Layer 5 of a small transformer language model trained on English Wikipedia (11 layers, counted from 0, width 64).
A neuron's activation on a vector x is SiLU(gate . x) times (in . x), where the dot is the dot product.

Input weights of the MLP neurons that the questions are about. A number n stands for (n - 500) times 0.0012.
n45 gate: 601 539 485 321 538 352 543 447 617 256 591 630 439 623 451 277 443 592 387 299 397 243 457 333 838 522 513 639 712 608 458 612 586 473 322 558 643 609 230 586 331 654 492 658 394 643 543 547 596 458 565 498 558 659 363 590 159 182 588 462 450 344 326 385
n70 gate: 578 660 439 415 522 451 364 446 210 552 356 980 570 427 548 655 294 779 376 518 20 395 456 454 598 471 692 586 465 513 571 716 373 547 375 494 486 505 689 587 216 517 684 375 390 544 301 354 517 504 733 311 363 553 647 648 498 516 448 457 320 420 455 366
n73 gate: 577 613 670 707 356 466 364 562 376 268 541 576 248 365 425 573 328 697 401 543 559 314 653 671 520 503 536 529 287 404 652 691 662 493 620 375 631 430 513 437 571 721 618 515 337 357 522 750 460 598 553 549 420 291 531 417 689 274 362 535 389 492 345 637
n91 gate: 416 570 578 448 684 599 391 432 291 633 499 373 571 428 683 474 446 454 389 705 266 365 386 568 364 452 348 346 813 474 431 524 248 703 336 411 787 503 600 459 602 547 528 223 484 492 336 216 522 301 436 443 177 339 472 606 704 396 437 203 525 502 724 415
n92 gate: 320 294 529 466 646 621 844 756 531 358 409 600 336 236 605 521 658 471 573 551 508 401 488 660 577 699 411 565 642 433 669 591 500 552 481 471 272 311 229 510 330 429 317 408 391 682 684 467 495 607 588 368 613 385 443 441 134 442 447 986 433 455 134 335
n127 gate: 465 442 547 403 487 723 306 812 408 131 297 450 411 228 756 474 398 473 673 695 508 547 661 391 569 492 520 442 480 400 505 401 253 498 795 567 350 397 500 503 551 495 573 375 567 701 639 406 354 105 490 481 465 354 549 403 289 719 562 568 552 608 286 221
n45 in: 476 647 523 688 341 545 472 616 704 676 368 333 538 525 261 702 738 357 605 503 732 378 632 421 351 463 306 460 557 608 449 444 621 644 524 497 553 381 442 721 666 494 432 511 412 495 770 226 459 603 447 579 504 537 662 438 217 447 601 607 504 435 608 385
n70 in: 451 517 663 332 417 687 425 557 592 653 455 275 550 486 473 344 407 458 454 492 538 399 695 409 468 583 373 257 458 646 579 308 337 612 690 386 362 209 599 565 506 480 599 517 527 689 498 377 356 479 621 440 285 401 682 621 528 606 136 421 272 626 421 430
n73 in: 542 547 658 702 449 543 444 812 520 478 503 484 315 363 272 413 370 533 411 579 544 346 720 501 421 509 619 587 446 612 518 536 743 449 667 434 658 538 492 562 665 639 464 556 561 390 436 759 347 597 606 524 528 311 568 455 692 422 335 528 362 607 138 626
n91 in: 482 368 653 433 550 664 470 269 701 374 411 685 521 548 314 448 393 470 236 560 665 430 546 479 719 631 256 485 454 384 396 435 303 400 217 264 588 491 459 422 558 735 412 559 498 609 803 382 268 449 405 504 709 590 563 488 598 395 735 456 403 382 489 490
n92 in: 456 363 731 314 391 673 944 424 505 351 628 517 387 357 323 432 557 576 518 682 597 464 389 607 479 505 633 545 590 683 714 457 674 494 444 483 513 262 601 385 494 702 379 454 497 467 535 594 532 392 704 475 379 577 623 493 685 433 606 653 536 641 361 353
n127 in: 392 431 674 496 732 490 630 531 397 567 701 493 562 556 806 445 226 419 724 251 230 515 450 532 612 361 581 364 530 528 373 445 693 488 508 595 359 611 591 637 434 537 457 505 395 530 561 476 471 421 589 557 589 586 506 848 385 554 746 412 613 576 314 500

Each question shows a token from some text and the vector x that enters the MLP there. A number n stands for (n - 500) times 0.011.

" team": 738 439 424 454 598 532 496 484 518 713 499 427 413 522 482 431 442 466 519 408 471 470 401 427 476 654 378 629 499 541 522 524 499 271 663 458 401 460 633 485 409 461 570 518 622 455 664 521 407 549 601 455 507 533 583 442 346 548 625 548 473 643 550 452
Which neuron fires most, and how strongly? n127, at about 0.18

" Award": 702 512 524 416 506 541 607 599 555 720 624 467 493 412 442 476 609 639 420 463 448 575 496 413 401 596 473 567 608 510 544 437 429 522 553 560 477 423 721 461 528 449 629 382 436 490 601 518 383 647 575 455 444 653 568 399 392 552 509 553 528 674 550 465
The neuron with the highest activation: n70

" central": 523 392 466 470 518 637 415 469 511 617 498 388 544 507 553 504 512 579 376 310 549 426 627 502 474 367 431 447 611 480 420 657 450 295 587 526 593 513 617 392 525 539 545 569 576 534 580 490 589 474 440 419 547 407 889 537 657 469 408 496 343 595 622 511
The two highest activations, in order: n91, n73

"vers": 591 378 417 448 492 607 360 422 592 619 606 457 564 395 553 581 477 514 599 431 486 483 429 336 484 335 468 474 522 505 705 484 606 470 457 400 321 559 564 393 472 401 621 548 512 525 594 653 501 421 615 439 651 520 532 682 306 625 611 573 607 471 475 478
The two highest activations, in order: n127, n73

" He": 594 695 551 435 717 504 573 366 700 455 522 300 528 486 410 639 462 322 635 336 431 374 510 538 450 570 681 623 552 440 483 466 418 409 593 480 425 490 566 564 454 395 463 495 523 617 487 442 389 392 582 535 509 473 552 440 410 618 490 533 300 518 642 528
The neuron with the highest activation: n127

".": 762 372 455 489 496 378 586 529 509 583 645 476 573 644 400 402 654 355 635 564 430 503 574 529 441 526 627 441 488 491 489 534 550 568 496 377 502 457 500 478 596 528 399 372 525 461 456 586 599 566 428 481 567 604 549 704 455 444 545 493 401 495 422 561
The three highest activations, in order: n91, n70, n45

" Mu": 293 543 487 456 489 539 519 435 620 522 501 549 506 522 534 655 520 506 673 429 437 490 662 415 431 254 720 486 498 565 568 306 463 422 473 478 415 482 496 637 528 392 439 539 590 615 466 567 424 569 523 409 601 445 524 415 544 507 464 504 398 611 579 543
The two highest activations, in order: n91, n127

"ed": 737 488 612 359 440 547 322 539 586 562 623 520 490 423 483 589 557 467 431 360 502 413 501 509 523 585 482 447 523 539 508 568 429 458 503 431 426 668 536 423 489 505 500 518 581 574 533 514 371 441 606 328 487 595 528 464 558 611 316 567 478 687 300 529
The neuron with the highest activation: n70

" cultural": 554 550 554 505 500 454 492 515 577 554 496 351 519 487 434 527 577 631 393 214 458 474 569 467 488 576 408 494 501 402 354 630 536 168 540 521 500 458 627 447 607 523 520 484 538 599 527 532 501 487 471 510 512 513 810 393 515 416 538 571 563 660 704 401
The two highest activations, in order: n127, n92

" he": 542 641 505 405 731 637 643 288 659 516 543 262 476 601 465 561 450 420 536 317 470 384 412 569 514 578 589 607 604 423 555 466 422 397 589 480 390 403 497 505 391 354 473 543 508 520 448 421 419 425 483 569 527 533 630 566 360 575 475 496 328 468 592 529
Which neuron fires most, and how strongly? n73, at about 0.37

" over": 582 274 502 546 597 521 485 414 593 641 451 424 538 545 615 420 613 446 470 399 537 435 572 551 505 517 459 379 560 729 521 478 476 401 550 426 571 462 463 518 449 346 550 659 709 540 407 582 525 454 603 425 502 401 377 338 488 441 300 471 402 476 405 423
The neuron with the highest activation: n127

" was": 487 579 633 399 576 438 504 409 791 635 411 448 480 595 462 613 595 446 523 308 580 545 384 581 480 563 568 468 579 482 423 620 465 371 548 562 582 366 677 443 388 465 407 445 535 429 495 481 464 478 549 471 586 518 520 455 274 808 473 557 513 398 456 555
The two highest activations, in order: n73, n91

" for": 660 389 644 506 530 518 581 437 655 585 533 579 469 564 472 377 560 464 573 431 501 552 477 449 462 451 622 485 587 414 494 619 318 497 353 462 479 394 644 524 596 514 610 414 516 418 599 536 365 475 592 340 469 543 493 249 550 326 242 556 493 550 466 553
The neuron with the highest activation: n127

"li": 483 542 490 476 499 545 552 549 483 546 330 420 407 537 388 473 584 444 507 407 369 570 475 311 512 138 672 464 408 481 391 430 450 504 527 490 400 570 686 505 498 490 640 656 420 602 629 494 510 418 472 538 515 632 518 374 555 646 427 514 507 506 573 571
The neuron with the highest activation: n127

"Liber": 470 245 343 541 531 563 464 563 511 476 528 331 440 489 486 672 582 437 457 491 445 648 440 330 526 409 751 566 570 580 487 364 435 369 375 489 361 604 472 460 509 506 724 422 457 429 457 577 499 465 575 511 568 526 666 468 454 537 333 437 580 708 557 468
Which neuron fires most, and how strongly? n91, at about 0.57

" place": 649 464 381 467 453 581 571 309 482 629 350 398 464 518 408 475 505 508 438 382 483 558 436 472 537 576 265 513 504 576 473 388 350 455 622 431 517 452 708 490 366 517 447 518 633 469 547 693 435 479 625 432 558 548 581 394 357 585 470 460 675 508 577 483
The two highest activations, in order: n73, n127

"d": 533 406 638 377 624 489 415 503 466 460 576 469 466 474 389 563 503 390 551 448 467 315 643 312 471 249 641 470 556 564 459 392 484 464 373 545 338 637 476 447 476 556 466 622 597 525 458 513 444 524 526 406 584 596 362 379 532 719 401 467 572 541 384 566
The neuron with the highest activation: n127

" his": 657 552 641 435 686 575 510 483 534 388 582 618 517 543 518 477 531 582 510 193 529 465 564 529 476 504 615 576 593 402 376 591 587 294 635 400 358 353 643 562 508 502 443 516 556 378 585 411 379 431 482 509 467 540 506 509 544 416 435 541 529 684 509 493
The neuron with the highest activation: n73

" In": 550 434 632 469 562 379 475 507 621 567 394 511 479 426 481 568 571 482 734 282 554 672 683 451 565 523 403 428 631 555 696 587 499 322 484 556 358 487 408 554 509 460 385 518 607 503 522 468 454 407 604 476 411 481 508 345 445 394 398 561 388 547 490 577
The two highest activations, in order: n45, n91

"==": 526 638 500 555 464 500 603 502 539 556 658 496 573 399 347 593 586 396 735 410 589 483 504 553 481 415 589 382 361 441 464 529 377 503 439 439 383 488 626 508 573 515 455 451 685 540 378 541 595 547 469 321 566 569 770 563 623 478 531 618 547 484 599 530
Which neuron fires most, and how strongly? n91, at about 0.23

" a": 592 452 737 404 584 591 597 413 706 615 384 546 576 435 514 516 515 617 374 252 574 533 579 559 553 586 562 494 471 577 627 503 455 521 635 399 488 331 639 455 528 487 465 464 529 480 502 418 404 524 462 334 635 552 416 515 623 447 477 547 399 411 550 474
The three highest activations, in order: n92, n70, n127